Layer 15 of a small transformer language model trained on English Wikipedia (22 layers, counted from 0, width 96).
A neuron adds its activation times its output weights to the MLP's output. To switch it off is to set its activation to zero at one token and run the rest of the model.

Output weights of the MLP neurons that the questions are about. A number n stands for n times 0.012.
n40: 29 10 4 -12 46 20 25 5 -35 -14 18 20 26 15 16 15 8 -36 25 -24 -9 -1 -9 -4 -41 12 -2 -16 40 7 -13 -5 -34 7 11 -72 -15 3 9 10 23 -32 -59 -25 24 14 -6 40 2 20 -11 24 -4 -18 -13 -9 -19 16 -5 28 -47 47 -25 8 -30 11 36 2 54 3 24 12 -5 13 -8 -19 0 12 18 -13 -7 -2 13 -41 -4 18 -41 -6 7 34 -8 16 -27 -5 -43 -9
n47: 10 45 41 -32 2 -23 -4 -6 -5 5 22 14 18 30 -23 12 1 33 -39 -9 -9 11 -13 -1 9 3 23 17 -17 36 19 44 -34 19 34 14 66 0 -2 -38 44 -14 -19 25 7 4 19 35 27 -5 39 -32 27 37 17 50 22 -14 22 -44 3 7 -5 5 -10 0 20 -3 -20 -16 -37 -19 17 34 37 4 49 4 -1 12 20 2 1 -10 6 -18 -31 51 31 12 -26 44 25 2 11 46
n62: -29 -6 -13 21 11 -12 2 -24 4 10 25 -9 -17 -16 -9 13 6 17 23 -21 -32 -35 5 7 -33 40 10 37 10 28 18 -14 17 0 -13 -34 -9 -28 -26 0 -3 -14 -12 24 -3 7 49 -14 -15 24 5 -8 -8 -43 25 19 2 -32 25 28 -10 9 22 17 -51 -16 -34 -12 19 -29 27 16 2 -42 -48 6 3 -7 22 -14 -34 -5 42 12 -20 9 -20 -4 6 -70 -1 21 1 20 -43 23
n99: -19 -2 35 6 -30 -9 -18 7 7 -10 -13 -17 17 12 2 3 32 2 -5 48 8 36 7 -12 13 -10 11 -14 1 11 -5 0 -22 2 -36 23 43 -2 26 -13 -4 -5 -16 -5 -2 2 -4 14 46 -34 78 5 4 9 13 0 9 -18 -14 -3 -19 -12 2 18 15 -27 -12 59 4 45 -19 -45 -35 9 18 23 3 -26 -36 -6 4 -6 -34 17 -21 -11 -28 10 14 -3 -12 55 40 -16 0 -2
n124: -10 -4 -31 31 -9 6 -38 11 9 26 23 -8 1 10 13 26 -16 15 11 2 12 -18 5 46 -4 3 13 -7 4 -1 33 20 12 -34 25 -6 -7 40 18 -35 38 15 34 -20 44 29 -13 33 -16 -36 -34 0 4 -1 19 -7 27 -9 3 -33 -2 11 0 -10 23 1 38 -38 -13 -60 8 -12 15 -16 -32 -3 -66 25 -14 -34 -16 -18 -19 -22 -2 -26 -16 7 11 41 7 41 -23 -35 -4 -23
n127: -47 22 -2 30 33 -8 -19 9 -52 2 -10 35 22 -21 3 -36 13 -38 40 -2 -22 -5 10 -2 8 -7 4 10 -13 -7 37 -1 22 -12 6 -29 37 -32 -3 -54 -14 -14 -1 34 18 25 49 -38 -6 10 74 1 43 -7 3 19 -36 -40 26 15 36 42 16 46 -7 36 43 33 20 36 30 14 -6 -19 -31 4 -12 -3 -15 -2 -7 -35 -9 -9 0 7 4 -18 14 -46 -36 -13 2 12 -40 8
n137: 16 -10 -31 -8 9 -2 4 -10 -34 -2 -10 -8 -11 20 -50 -31 4 17 -77 1 32 -2 5 3 -25 19 -13 -5 -24 18 8 13 -21 3 1 14 49 4 -29 -19 22 -2 83 -38 -19 -19 -18 29 6 7 8 1 29 20 -22 -37 10 -29 -4 -10 1 -7 -38 -41 -21 19 19 28 37 3 -18 -1 4 31 -11 35 34 -16 2 33 -19 22 5 -24 -7 6 -24 -1 -21 34 -26 8 -4 -28 4 -17
n139: -38 8 -17 -36 -30 -35 -1 -23 -34 -4 -1 15 -8 -24 36 -14 9 -59 -14 -32 16 -2 18 6 32 -18 25 2 -28 -21 19 26 21 -33 44 -1 -10 -6 6 31 1 -17 -7 4 14 -4 -8 -11 24 -10 52 -36 -3 2 43 -22 -42 3 5 -13 4 -11 18 21 -18 -4 8 19 -15 57 -45 33 -61 14 8 31 -12 26 16 39 9 -68 -77 34 4 -12 4 22 -1 -7 -11 -16 8 57 1 3
n155: 21 -9 4 20 12 33 0 13 -24 -7 10 11 -3 53 3 -8 1 -9 13 -23 -30 24 14 7 -13 20 5 28 -4 25 -37 -17 9 -50 20 11 -12 -19 -18 -7 -11 2 -20 -38 -9 -18 18 56 -7 5 33 8 15 -27 44 43 -44 29 -8 -14 7 2 33 10 -13 41 64 47 3 8 25 -25 14 -7 12 14 -10 27 -25 -29 -36 -21 25 29 -28 10 -23 -52 30 1 34 3 21 8 7 26
n159: 22 -41 -5 15 -8 11 21 -14 19 -11 -12 -5 -4 -3 -7 21 35 34 -33 15 -6 -1 19 -4 -11 -8 -28 -42 -41 -10 40 14 11 -27 -16 -58 43 3 -32 19 12 48 -34 59 -20 11 18 9 -2 19 44 -11 2 20 12 -24 -4 33 17 37 -58 30 -3 -8 0 49 17 3 7 -32 -44 -5 7 23 29 -40 -19 -13 -3 32 67 37 -6 -2 27 13 13 17 22 7 -7 5 2 -30 11 48
n195: -18 19 4 11 -50 -33 -10 28 37 -33 12 54 -1 -12 -21 -38 -15 -1 -8 2 -19 13 32 -7 -25 -4 -4 78 16 -23 0 12 -11 17 -22 24 -2 0 34 4 7 -12 -1 -3 15 5 2 -26 -11 3 -21 10 25 -13 12 -23 -26 15 -2 -67 -14 52 6 -37 1 12 -19 54 -11 40 -36 27 12 -10 -24 16 5 -43 -11 39 -15 15 12 37 -19 -29 3 19 14 -18 18 38 8 -12 6 -22
n207: -7 -15 58 -6 2 -78 -2 -40 -9 0 33 -49 27 8 -17 -14 26 -12 -4 -27 -18 17 -32 9 35 -2 -12 1 8 5 -31 6 15 -17 -17 -3 -42 30 -13 8 -11 -13 -22 23 40 -48 -39 13 -68 23 -37 43 -51 -10 -13 -7 8 -19 -8 -8 1 9 34 -10 6 -23 -36 14 -17 28 -7 -53 23 -1 26 1 11 -39 14 0 -19 -4 13 -22 -22 -42 -30 14 22 21 -2 -10 2 19 -15 15
n223: -23 -9 -32 -26 36 22 -20 -39 -8 28 -15 -6 -46 17 -19 47 -18 -17 -6 9 29 -53 -42 10 36 60 -1 17 -18 20 26 -34 -31 -23 -14 5 -54 55 -33 9 -9 28 2 38 18 28 -29 72 4 36 -70 33 -8 -9 -11 5 -8 -12 -21 7 -7 -30 20 -37 23 50 2 -2 -23 10 -14 -6 -4 31 13 -13 -7 16 15 36 22 -11 -28 -10 -28 -21 -19 -4 -6 5 -42 -7 -28 -17 -12 -17
n225: 6 -3 0 -10 8 4 34 9 19 30 -23 -32 -17 28 -1 -8 -26 3 9 3 -45 47 7 -2 14 15 0 -12 -6 42 0 -29 6 13 20 5 -81 -23 -73 -6 -9 -8 15 -14 26 -4 3 7 15 9 -23 -57 11 -45 19 25 16 13 -2 -27 45 -1 28 1 9 28 5 35 17 49 -34 -10 -33 34 -15 5 13 26 21 -25 -15 43 -39 -10 -14 -44 28 2 6 -22 4 -3 13 -11 -21 -31
n227: -23 -26 9 3 19 -18 1 37 -30 51 31 -34 2 48 0 13 -15 -15 -25 -38 4 44 -41 -22 20 1 9 8 3 -11 -43 -19 1 -26 14 14 -3 -36 -52 23 -11 1 -29 -5 14 27 5 -23 -36 -10 47 4 -11 -10 15 3 30 27 23 3 -11 -24 30 38 8 12 9 0 -12 35 12 -43 -9 -4 20 32 -15 3 -29 -10 56 -11 26 -3 -1 -15 -29 -15 12 7 -9 -45 14 -17 -14 -10
n245: -7 23 -7 34 21 14 30 11 -24 29 3 -14 5 10 4 -1 31 -22 -9 -41 4 -51 -17 38 34 5 24 17 3 -3 -27 -28 -5 13 0 -53 -94 38 -9 -21 14 1 -14 24 29 7 -8 8 -21 3 -42 47 -12 -1 -24 11 -8 -1 14 36 -1 8 25 -22 10 13 -23 30 -2 78 -20 -6 -4 -21 31 25 1 -16 7 17 23 31 20 -1 6 -48 -40 28 26 28 22 16 -17 0 41 32

Each question names a token from some text and the token that comes next. It shows the activations a of the neurons there, in the order above. A number n stands for n times 0.032.

Then comes g, the gradient of the next token's log-probability with respect to the MLP's output, scaled to length 1. A neuron's effect is roughly proportional to its activation times (output weights . g). A number n stands for n times 0.0044.

"ric", then " Cal"
a: 10 7 0 0 4 -23 -1 -2 -2 2 9 5 -6 2 3 15
g: -3 -3 -45 -23 -44 32 -31 -6 -8 29 -5 -17 3 36 12 31 -15 35 -20 -7 8 11 -18 11 25 39 -2 2 18 -25 10 -21 -58 -32 26 -22 10 35 22 -8 -18 14 28 -15 -18 -32 -13 4 19 1 14 32 -8 -19 -21 12 24 26 19 -22 -8 -24 5 28 21 -24 -50 22 -32 2 -2 15 -27 8 -5 11 35 29 -12 17 -30 -20 34 2 -27 -12 6 -38 13 52 -15 -17 9 36 19 -10
Switching off which neuron hurts the next token most? n127

"1989", then " ("
a: 11 -4 2 1 1 -2 -13 -1 0 5 6 -2 -7 -2 -4 0
g: 17 16 -10 -35 16 -3 0 37 13 14 23 -14 -12 21 0 -4 -6 -3 11 4 -14 8 -39 -6 -38 22 14 8 22 -27 27 -7 29 44 35 14 -7 10 9 -51 0 34 -13 62 28 -19 -45 0 -36 6 -24 -53 -7 -27 18 -4 -5 40 -2 13 -42 6 15 29 45 -50 30 25 3 26 9 -18 -14 -7 -20 -13 -15 26 -12 -14 -35 33 0 1 8 19 -10 16 20 -13 11 -13 8 27 10 -19
Switching off which neuron hurts the next token most? n137

",", then " winning"
a: -2 -1 5 -2 -12 4 2 -2 -4 -6 0 19 -5 0 0 -8
g: -37 1 18 21 -17 -17 -31 14 -35 35 34 -16 4 -16 -6 -27 -15 11 16 25 17 -19 62 50 28 -14 -22 -38 51 13 5 -12 -5 -7 -20 -26 17 -13 17 16 10 -11 -28 13 -15 3 33 0 -19 10 7 -34 10 16 -29 17 -17 16 5 3 35 -1 20 18 -45 14 4 16 25 -8 1 18 26 -26 7 23 3 -42 34 68 13 -23 1 11 -52 27 3 -13 1 -2 6 3 6 24 7 10
Which two neurons, each switched off alone, lower its probability most, in order? n124, n127

"ke", then " in"
a: 1 1 -2 5 -1 -5 0 1 0 -1 10 5 -4 1 4 -6
g: 0 31 -9 -8 51 -15 -11 37 8 24 30 -8 49 0 -29 20 -19 -17 -17 -5 63 7 9 -12 20 -6 -20 8 -6 14 -28 26 40 3 3 -4 5 -31 2 4 -3 -27 -1 2 51 13 64 -30 4 -13 -18 -34 -31 -27 -6 -25 20 -2 -3 1 -1 3 13 48 38 -24 28 -2 16 -1 -12 4 -13 -26 33 -31 6 23 22 -8 4 -25 25 -22 -48 -3 -8 18 30 -1 -21 -1 10 8 -32 -34
Switching off which neuron hurts the next token most? n227

" his", then " solo"
a: 0 1 -1 9 -1 -45 -1 3 4 -12 3 0 -1 1 4 10
g: 22 -11 -13 27 24 32 68 -8 1 -20 -8 16 -19 6 -21 21 -27 -31 17 -19 -17 -18 -4 -19 11 7 -27 10 16 -8 22 -10 -57 27 -29 0 9 30 -15 -21 15 -19 -4 -4 -5 18 -4 12 -19 11 2 -1 50 -11 1 -29 27 -26 -47 14 -6 -4 -19 26 17 14 -15 -6 22 6 4 -21 -10 -7 -32 8 14 36 -17 -7 -70 -59 -23 10 24 32 3 -19 -9 34 23 9 -10 -40 -26 16
Switching off which neuron hurts the next token most? n159

"sc", then "uit"
a: 2 6 7 0 8 7 -7 -2 0 6 0 -3 4 7 -1 0
g: 38 6 -46 -7 28 -5 -3 -6 41 15 25 -4 30 -25 17 -32 28 -32 20 -24 -25 -12 26 -16 32 21 -21 4 -2 -12 -16 14 22 -21 -2 11 16 -17 18 -31 0 -6 -9 -19 27 25 -1 -23 -29 5 5 -11 -21 1 1 -5 9 8 19 -13 -36 34 33 -16 3 3 26 -27 -21 -19 -5 -8 -34 17 23 11 -3 -7 42 -4 11 43 18 21 35 35 25 -60 15 38 -38 7 -11 62 -17 23
Switching off which neuron hurts the next token most? n137

" and", then " draw"
a: 12 0 -5 -6 -2 2 -2 22 -10 0 0 0 -1 -31 1 3
g: -24 33 29 20 -34 -26 -14 -2 -44 -12 32 4 1 2 -10 4 30 -34 -2 -23 17 0 46 -11 31 -7 -5 -2 30 7 -15 -12 9 -57 -11 -6 5 7 13 -30 -60 -64 -32 -15 -2 -10 23 7 14 12 10 5 0 4 2 37 -10 18 51 -46 19 -30 34 3 34 24 32 17 -15 -1 -42 13 -4 -4 24 -18 43 23 -2 -6 1 -2 23 5 -13 22 -12 9 -20 -24 10 -24 13 6 8 22
Which neuron, switched off, raises the next token's probability most? n155

"or", then "k"
a: -2 -5 0 1 -2 0 -3 -7 12 0 2 -3 -1 5 0 -6
g: 12 0 29 19 -16 15 10 0 17 -40 3 5 7 -16 -26 -35 10 -16 24 10 1 26 -12 -6 0 10 9 29 12 17 14 -6 8 9 -12 -44 -6 -4 19 -7 46 9 9 0 -17 2 4 -16 -17 23 -5 22 -16 -6 -19 23 17 14 42 17 63 12 27 16 48 16 -7 18 22 -14 46 -8 36 -3 36 3 6 -1 -5 -14 -10 -4 -25 -27 59 -27 -40 18 20 4 -2 -10 -49 -1 84 -8
Switching off which neuron hurts the next token most? n139

" album", then " Soul"
a: 0 1 -37 0 -1 -10 4 2 2 -5 1 18 -1 7 0 -5
g: -5 -4 -19 -7 -15 -27 17 17 12 -36 1 -4 -47 -12 4 -8 -3 54 18 12 -46 -10 22 14 -28 -4 -17 42 -26 18 -4 -59 1 1 -6 14 1 24 -14 41 -4 51 -10 19 -44 3 -38 8 -27 12 1 35 24 3 13 21 44 45 -1 31 33 -14 21 0 35 1 -5 3 11 -13 -17 -37 10 0 13 3 9 7 -18 -35 -34 0 30 -30 25 -36 15 -15 -14 -22 12 -34 -13 8 9 -19
Switching off which neuron hurts the next token most? n127

" Win", then "ans"
a: -1 -1 2 1 1 2 -1 0 2 4 0 1 2 0 -2 5
g: -26 9 4 3 16 -17 7 38 -18 19 -16 -13 -36 9 -32 -42 -15 -13 -30 -32 16 -18 19 -8 -24 16 -14 19 -2 44 -32 -45 -23 7 53 44 -21 32 30 -4 -14 -14 15 -28 -28 -2 -28 40 -20 11 -1 -40 25 11 10 27 -3 10 -8 15 -11 -9 71 28 -36 -4 -6 6 -18 5 -10 -1 30 -19 32 5 -3 26 26 35 44 -9 1 -4 28 -17 -9 14 6 -8 -4 -10 19 -8 3 -30
Switching off which neuron hurts the next token most? n245

" other", then " artists"
a: 0 -5 2 -1 4 -4 -1 1 -7 -2 0 -10 6 -17 -14 11
g: -27 -24 -20 9 11 -7 26 -31 -31 -4 9 36 -49 28 -41 -7 0 0 28 -10 -22 -14 14 -30 -25 -9 -50 4 -17 -13 16 -32 4 14 -3 21 -12 6 -7 2 33 66 -24 12 26 24 -16 19 15 -23 -20 -3 0 1 13 -16 -1 10 -15 -16 -10 29 16 -8 -4 -8 -50 24 1 14 -20 -14 -41 8 -20 14 22 16 -31 27 3 -34 -5 16 -12 -17 -27 -22 -26 40 -27 -5 -2 -76 12 -1
Which neuron, switched off, raises the next token's probability most? n225

"ed", then " and"
a: 1 -6 2 0 -1 26 -8 1 7 -1 11 -3 -4 3 -3 -1
g: 20 -20 -17 41 13 16 -20 7 -11 27 -6 -7 -56 5 18 -21 -12 -20 11 35 10 8 -7 18 -25 1 -7 4 -28 -42 -6 -8 -7 0 25 33 1 -23 13 -9 -54 -6 -3 -38 7 6 4 11 -17 38 -2 -10 -36 1 10 5 -15 78 -4 20 -4 14 24 -19 -13 6 -30 5 52 24 53 7 7 -16 34 -26 -10 -19 7 12 -9 -7 -5 10 53 10 43 -6 -20 -8 -22 -37 -29 15 7 22
Switching off which neuron hurts the next token most? n47

" |", then "\n"
a: 1 -1 -1 -2 0 1 1 -3 -2 4 0 0 -6 -8 5 2
g: 6 -4 25 -4 -11 22 -13 9 -33 -4 -32 -2 16 -5 1 32 34 -36 15 14 -36 9 -20 -24 -17 10 -5 12 -33 -43 -8 21 24 -9 25 26 12 -23 41 -24 -29 -12 -15 -29 49 -29 -1 32 -28 -17 -7 -19 30 -2 11 12 9 -13 38 4 22 27 1 -24 -26 13 -2 10 -3 -2 -13 17 -19 -30 -24 18 -48 48 -12 -10 -6 -14 -11 36 54 25 15 -2 6 11 -4 -25 5 -64 -34 1
Switching off which neuron hurts the next token most? n223

" conducted", then " by"
a: -1 -3 0 2 -6 -17 1 2 3 5 -1 -13 6 3 -9 9
g: 3 15 2 2 -42 21 33 16 35 -19 25 4 11 -15 19 51 35 -27 8 -19 12 -25 -4 1 25 3 3 -13 -34 -14 13 -1 -9 28 38 -21 5 37 -22 -6 -11 -9 -28 -13 23 22 24 -56 6 -10 15 0 6 -11 7 4 -12 17 1 1 9 37 28 42 10 -16 -39 -37 -22 -8 -42 -18 -22 -22 -58 -22 3 -8 -23 -10 -38 -9 38 -5 21 3 50 16 14 -28 -25 35 -21 -12 13 -2
Switching off which neuron hurts the next token most? n207

"f", then ":"
a: -3 0 3 -5 0 -1 1 11 0 3 4 -3 1 3 4 0
g: -7 -10 42 -34 36 24 14 11 -6 12 -14 -1 2 -14 -19 33 23 -2 -4 13 30 -12 22 9 4 -32 22 -26 2 -46 -68 -6 -17 -6 27 5 28 20 37 24 9 20 5 -44 26 11 -20 16 11 -35 3 -9 -2 20 -4 6 46 11 4 8 30 -22 13 -17 -1 21 -44 -1 25 2 -9 -16 -15 14 22 23 52 17 -7 -48 29 8 19 -13 -29 -29 21 -9 27 9 -10 59 -1 -1 -23 12
Which neuron, switched off, raises the next token's probability most? n99

" two", then " acts"
a: 0 -5 8 0 -1 3 1 -1 8 10 1 -1 4 2 -19 1
g: -9 -11 -11 16 -27 -29 26 -2 30 -19 -5 24 -17 15 -2 -20 -2 -8 41 12 -33 -19 31 27 -39 -12 -15 -2 23 -37 -21 -30 41 6 6 43 3 42 -42 -2 9 35 -14 16 8 11 -12 16 19 -8 -5 4 -13 8 33 -9 -42 -9 12 0 10 -45 -14 -27 27 10 -27 18 -9 2 16 -3 -1 37 31 7 1 -44 -64 28 6 13 25 3 -5 -15 -11 -16 -21 13 57 4 -17 -32 12 -37
Switching off which neuron hurts the next token most? n47

" table", then ","
a: 44 5 2 0 3 7 -7 -4 -3 -9 -8 1 3 1 -2 5
g: 38 29 -9 -13 -2 48 8 -6 -38 29 -19 -26 -1 3 -49 13 -52 -7 -51 -18 17 30 -13 -14 -5 28 12 -24 7 42 -11 23 10 27 16 12 20 4 -5 -40 1 -31 -46 -18 23 32 12 -36 -2 -24 -3 -12 0 -1 13 -25 -7 -1 4 18 8 6 57 -10 3 -6 30 27 13 -5 22 15 12 32 -26 -30 -5 18 53 24 6 5 7 -4 34 -2 -13 16 41 19 -15 -28 6 -17 -18 3
Switching off which neuron hurts the next token most? n40

" that", then " two"
a: 3 0 -1 -5 30 -14 -1 -8 -43 4 10 1 2 11 0 -4
g: 37 -21 12 -11 -13 -14 -19 12 19 -7 3 1 9 -15 0 -14 31 23 -26 -12 19 -16 -23 53 18 -30 -11 -27 -43 -28 11 3 20 -43 0 20 5 46 17 6 13 2 -10 29 -67 16 -57 5 5 -43 11 12 2 31 6 32 16 13 -5 -3 12 -18 14 15 -8 8 -18 -31 -28 -9 1 46 -42 22 12 24 30 -31 39 4 17 -2 -5 35 7 6 11 -33 3 13 -12 -14 -1 18 19 -49
Switching off which neuron hurts the next token most? n155

" -", then " TH"
a: 14 0 -5 4 0 -4 -1 -3 7 2 0 -4 -5 -2 4 0
g: -3 0 -3 6 15 -15 -7 -27 -60 -1 16 -16 -32 20 17 -8 -18 23 0 9 1 -12 -10 -21 -13 44 -3 18 -13 21 23 -9 -35 -39 22 -10 -1 36 37 42 -16 -35 -11 18 -28 -18 -7 -10 28 -26 -3 28 8 2 15 -13 13 -29 13 -6 -38 14 -17 13 -5 10 -10 -67 -28 4 3 12 1 21 -12 41 39 39 29 -17 43 -5 -19 1 -13 -34 -29 -37 25 18 -10 43 -2 -1 38 2
Switching off which neuron hurts the next token most? n40

",", then " functions"
a: -1 -2 -2 -1 -2 -3 -4 16 3 -1 0 7 -2 0 -2 1
g: 7 -6 5 -7 4 -4 6 -13 -27 -50 14 62 0 3 19 49 -23 16 -27 -13 -19 9 43 7 -15 -40 -8 23 19 10 12 35 11 -28 14 27 -27 22 9 1 10 -3 2 4 11 -93 48 19 34 -16 -7 8 30 -5 37 -4 -26 -37 10 -9 -6 -4 -24 -3 -30 10 13 12 -21 -10 -9 -2 4 25 -16 25 -7 -17 -5 3 -50 9 18 19 -5 21 -23 -17 6 -19 26 -35 1 20 -9 17
Switching off which neuron hurts the next token most? n139

" that", then " can"
a: 0 2 30 -4 1 -12 -3 -7 33 0 1 -4 -2 12 5 -2
g: -18 6 -2 -14 20 3 9 -1 13 -38 -8 -5 40 -29 20 -21 0 -20 -24 -15 -9 14 15 -25 -22 -31 15 13 16 7 4 -11 -8 4 28 18 -6 4 1 -52 -23 -20 -12 -46 11 34 39 31 35 -17 -2 18 -32 -8 21 -25 4 26 1 -6 12 43 -29 -19 64 3 -45 -2 14 0 40 -10 -7 -23 52 22 -13 -25 -34 -9 -12 27 -15 -47 9 -11 32 24 7 -39 26 13 23 13 -14 10
Which neuron, switched off, raises the next token's probability most? n62

" following", then " Ven"
a: 1 4 -3 -8 -1 -1 -2 8 -1 0 -20 1 -5 11 -94 -4
g: -41 0 -28 -28 -4 -30 5 70 -7 -9 -1 -13 9 36 6 1 5 26 -29 -39 22 -15 -13 4 8 42 -29 5 -1 13 18 -52 -50 15 33 30 -7 0 -3 -19 -14 -11 10 15 -39 -16 -35 -37 -26 21 -7 -18 -44 -3 -19 21 -40 3 12 5 -12 -23 -24 8 -3 -35 -23 -37 1 3 -3 -6 21 2 -1 -24 31 14 -15 28 11 10 29 1 36 -13 15 -22 -6 22 -2 8 24 8 6 -52
Which neuron, switched off, raises the next token's probability most? n227

"d", then " Win"
a: -4 17 3 1 0 -22 1 -5 6 12 4 3 11 5 -3 -22
g: 4 -34 -42 -14 -30 1 4 13 -3 8 -35 -2 11 32 17 16 8 8 -5 -26 9 -32 14 8 5 72 1 -1 7 -32 17 8 14 -6 5 -4 4 10 -2 23 37 -7 -40 30 24 42 30 0 14 18 14 9 11 -18 11 19 -11 -50 5 11 -22 -42 -5 -11 2 -15 3 12 38 2 44 19 1 -3 -24 12 -10 1 -45 32 42 36 14 -6 -8 18 7 46 1 4 -31 36 24 38 31 -39
Which neuron, switched off, raises the next token's probability most? n245

" an", then " extensive"
a: 4 -8 -2 4 6 -17 -3 3 0 -20 -29 7 0 5 2 -1
g: 41 -39 -7 46 5 26 25 -34 28 2 7 20 16 1 -19 -10 6 14 4 -7 -17 -8 12 4 8 11 -6 -31 -57 45 -26 -14 -19 44 -16 -19 10 17 -27 24 -32 10 23 8 -17 -12 -4 21 -28 -28 1 -12 -14 -37 -1 15 19 -14 20 21 -7 -22 30 1 -6 -21 -8 1 -35 -15 -24 42 -22 44 2 -1 -17 7 14 14 11 23 -59 -20 29 -14 9 -67 13 8 23 7 37 1 7 10
Which neuron, switched off, raises the next token's probability most? n159

";", then " Al"
a: 2 3 0 2 -3 3 -13 0 0 2 0 -3 4 0 0 0
g: 16 14 -9 -44 4 -17 -17 28 34 -34 3 38 -13 29 4 18 -20 -41 -24 14 40 25 7 12 2 39 21 -31 0 -5 11 -1 -7 2 -11 -24 1 30 -18 5 10 -30 2 26 -75 -9 -49 18 -3 27 0 22 29 -31 -39 -13 -15 24 -6 -23 38 -3 10 33 45 42 22 10 6 -9 -1 20 23 12 10 13 -6 10 4 31 23 15 -1 -15 -26 -24 -35 0 -7 -11 -7 10 -34 35 -17 3
Switching off which neuron hurts the next token most? n223

".", then " Add"
a: 1 6 0 5 -3 -1 -4 0 1 -5 -8 1 0 4 1 19
g: 29 -5 -12 0 -22 -42 37 -26 -11 -1 17 -12 -5 -7 11 -32 39 -13 1 -15 7 -6 38 15 -2 -22 2 22 22 -1 57 1 5 22 6 -15 -4 22 -30 -12 -47 58 -29 16 -30 24 -6 61 40 41 11 25 -3 16 24 8 12 -11 -19 47 8 23 5 -28 -3 33 12 -9 9 -4 -1 8 15 27 -10 28 -18 -20 -9 -3 -21 41 11 -10 -14 -10 20 12 -8 -26 16 14 26 53 22 -17
Switching off which neuron hurts the next token most? n245

" rule", then " is"
a: 7 -4 1 2 -1 0 -10 -4 0 0 3 1 -9 9 -1 1
g: 16 -4 -12 4 -26 26 15 26 -8 19 -70 -9 19 8 -20 -9 -14 3 -12 9 -2 42 -4 5 -20 49 4 28 -36 -26 -24 24 6 -39 -28 -5 -12 16 -25 6 40 8 0 -36 28 23 13 8 20 -13 -10 -31 26 53 -29 -15 -9 -18 7 -13 -16 16 -29 -16 4 9 -21 38 -42 6 22 -29 -9 -4 25 9 -19 -14 -4 9 2 3 12 30 -66 0 -2 20 19 -24 19 -18 12 -30 -47 4
Which neuron, switched off, raises the next token's probability most? n137

" We", then "nd"
a: 2 2 17 1 2 8 1 6 -4 5 -7 -5 2 -2 2 3
g: -10 -48 39 7 -2 27 -19 -5 45 6 2 -1 -9 31 -26 23 -20 -4 -29 -41 13 15 -27 11 -46 -27 -19 -36 -4 14 -26 23 0 27 25 14 -2 -4 14 11 18 -7 6 1 25 -59 11 -6 -33 -8 -6 9 -6 -2 10 15 27 -4 -17 -16 -1 26 23 43 1 3 -8 -20 1 7 -49 -12 3 -40 -31 19 -7 73 -14 9 5 -22 36 -45 3 28 0 -9 -30 -3 -18 -34 -16 16 22 -7
Which neuron, switched off, raises the next token's probability most? n127

"4", then "th"
a: 0 -19 0 -2 0 -2 0 5 1 0 0 -4 2 -1 3 0
g: -10 -9 -4 -16 13 11 34 -7 25 -12 20 3 -4 17 1 30 38 -33 35 -6 -8 8 -17 -30 -44 3 -47 43 -1 74 0 21 -2 15 3 -11 4 -29 -23 22 -21 -15 34 24 -37 -17 -25 20 -3 -7 -8 -17 -6 -54 9 13 -7 -5 42 22 -3 -12 34 44 8 6 14 -3 15 -9 15 -8 29 -50 -25 -25 -29 12 -12 -9 -25 18 -14 -41 -29 -3 22 34 3 -30 -3 0 -24 -8 -8 6
Switching off which neuron hurts the next token most? n47

"=", then "="
a: 0 8 0 -2 -3 0 54 -15 -5 1 1 0 -11 1 0 -25
g: -9 12 -10 35 -7 0 24 23 -11 9 2 -3 -2 23 -8 -4 19 -33 -4 17 -27 -6 36 -1 -49 -43 -3 -41 -3 -48 10 21 -7 13 8 -11 9 -57 -23 -8 -1 0 -22 18 22 15 41 24 -22 36 4 0 5 38 -5 -17 15 -12 29 7 24 0 6 24 -52 -22 -16 28 8 -9 -26 14 33 -9 9 -2 -27 23 -6 6 -62 -3 -13 31 24 -14 -25 7 48 -10 -13 -44 22 40 -9 -16
Switching off which neuron hurts the next token most? n223

" Min", then "og"
a: 0 3 1 5 1 0 3 0 -2 -5 8 -8 -4 -3 1 8
g: 6 25 1 -5 22 -25 -10 53 -18 -13 -9 12 24 -3 -35 -14 -3 -2 51 20 -3 26 -4 9 -12 -8 -7 21 -23 -3 45 17 -17 -18 -2 3 2 9 0 14 8 19 19 46 25 12 -41 -25 31 26 -3 8 -14 38 6 -30 -43 -11 -21 45 -17 9 33 36 14 29 43 -10 -11 2 20 60 17 -28 -43 0 19 -21 -9 -18 -29 -22 21 34 22 6 -15 21 27 -11 19 7 28 0 -10 -24
Switching off which neuron hurts the next token most? n195

" up", then "ta"
a: -1 0 5 2 20 2 -4 4 8 -7 1 1 -3 0 0 -35
g: 1 3 19 -13 1 9 -7 -42 3 6 3 -29 14 -3 -5 -27 17 -8 -3 1 33 4 7 -42 -2 -45 0 -16 -1 50 38 -2 53 -14 -23 4 11 -13 -16 33 3 -16 5 30 -14 16 -10 -3 2 27 29 11 -27 -17 -29 37 7 0 45 49 13 7 -3 7 62 9 24 -21 33 -25 24 8 1 -36 48 -5 -28 -17 -11 26 -53 21 26 -17 -20 -23 -15 -2 -43 -23 11 0 25 2 -7 -8
Switching off which neuron hurts the next token most? n245

"s", then " of"
a: 2 -1 -5 6 -17 0 -2 -1 4 -2 0 1 -3 2 0 0
g: 14 8 5 -14 16 6 9 13 -6 2 9 22 -5 -8 -33 56 15 -5 8 -6 16 -24 1 -41 27 9 -28 9 10 8 -16 -30 9 -1 14 1 -2 21 -21 -7 27 61 -16 -4 -32 -10 5 -12 12 6 8 49 36 -2 -4 -28 -38 -25 -6 17 13 13 -9 -3 -42 -18 63 -3 1 -3 -8 -10 10 -38 14 -22 16 11 15 -21 -10 -19 11 -50 -28 14 24 78 -20 -17 -3 -16 26 45 -15 30
Switching off which neuron hurts the next token most? n124

"irm", then "ation"
a: 0 5 -2 0 2 1 0 1 4 0 3 -3 0 -6 0 0
g: 4 46 22 17 22 -12 -17 -9 -16 -14 -14 9 -21 -26 1 -14 -21 -22 23 48 16 -8 66 -8 -2 -7 -25 3 9 34 -21 30 5 6 -28 -5 -12 -27 20 26 -1 -61 -45 -44 -4 18 -4 -10 32 44 13 -6 -12 63 18 -15 -28 17 -1 50 -6 5 -1 3 1 -30 -30 0 15 -16 6 1 17 -30 37 12 -30 -6 22 -38 -10 19 1 -14 15 -9 -20 3 25 7 23 -24 2 12 -5 15
Switching off which neuron hurts the next token most? n225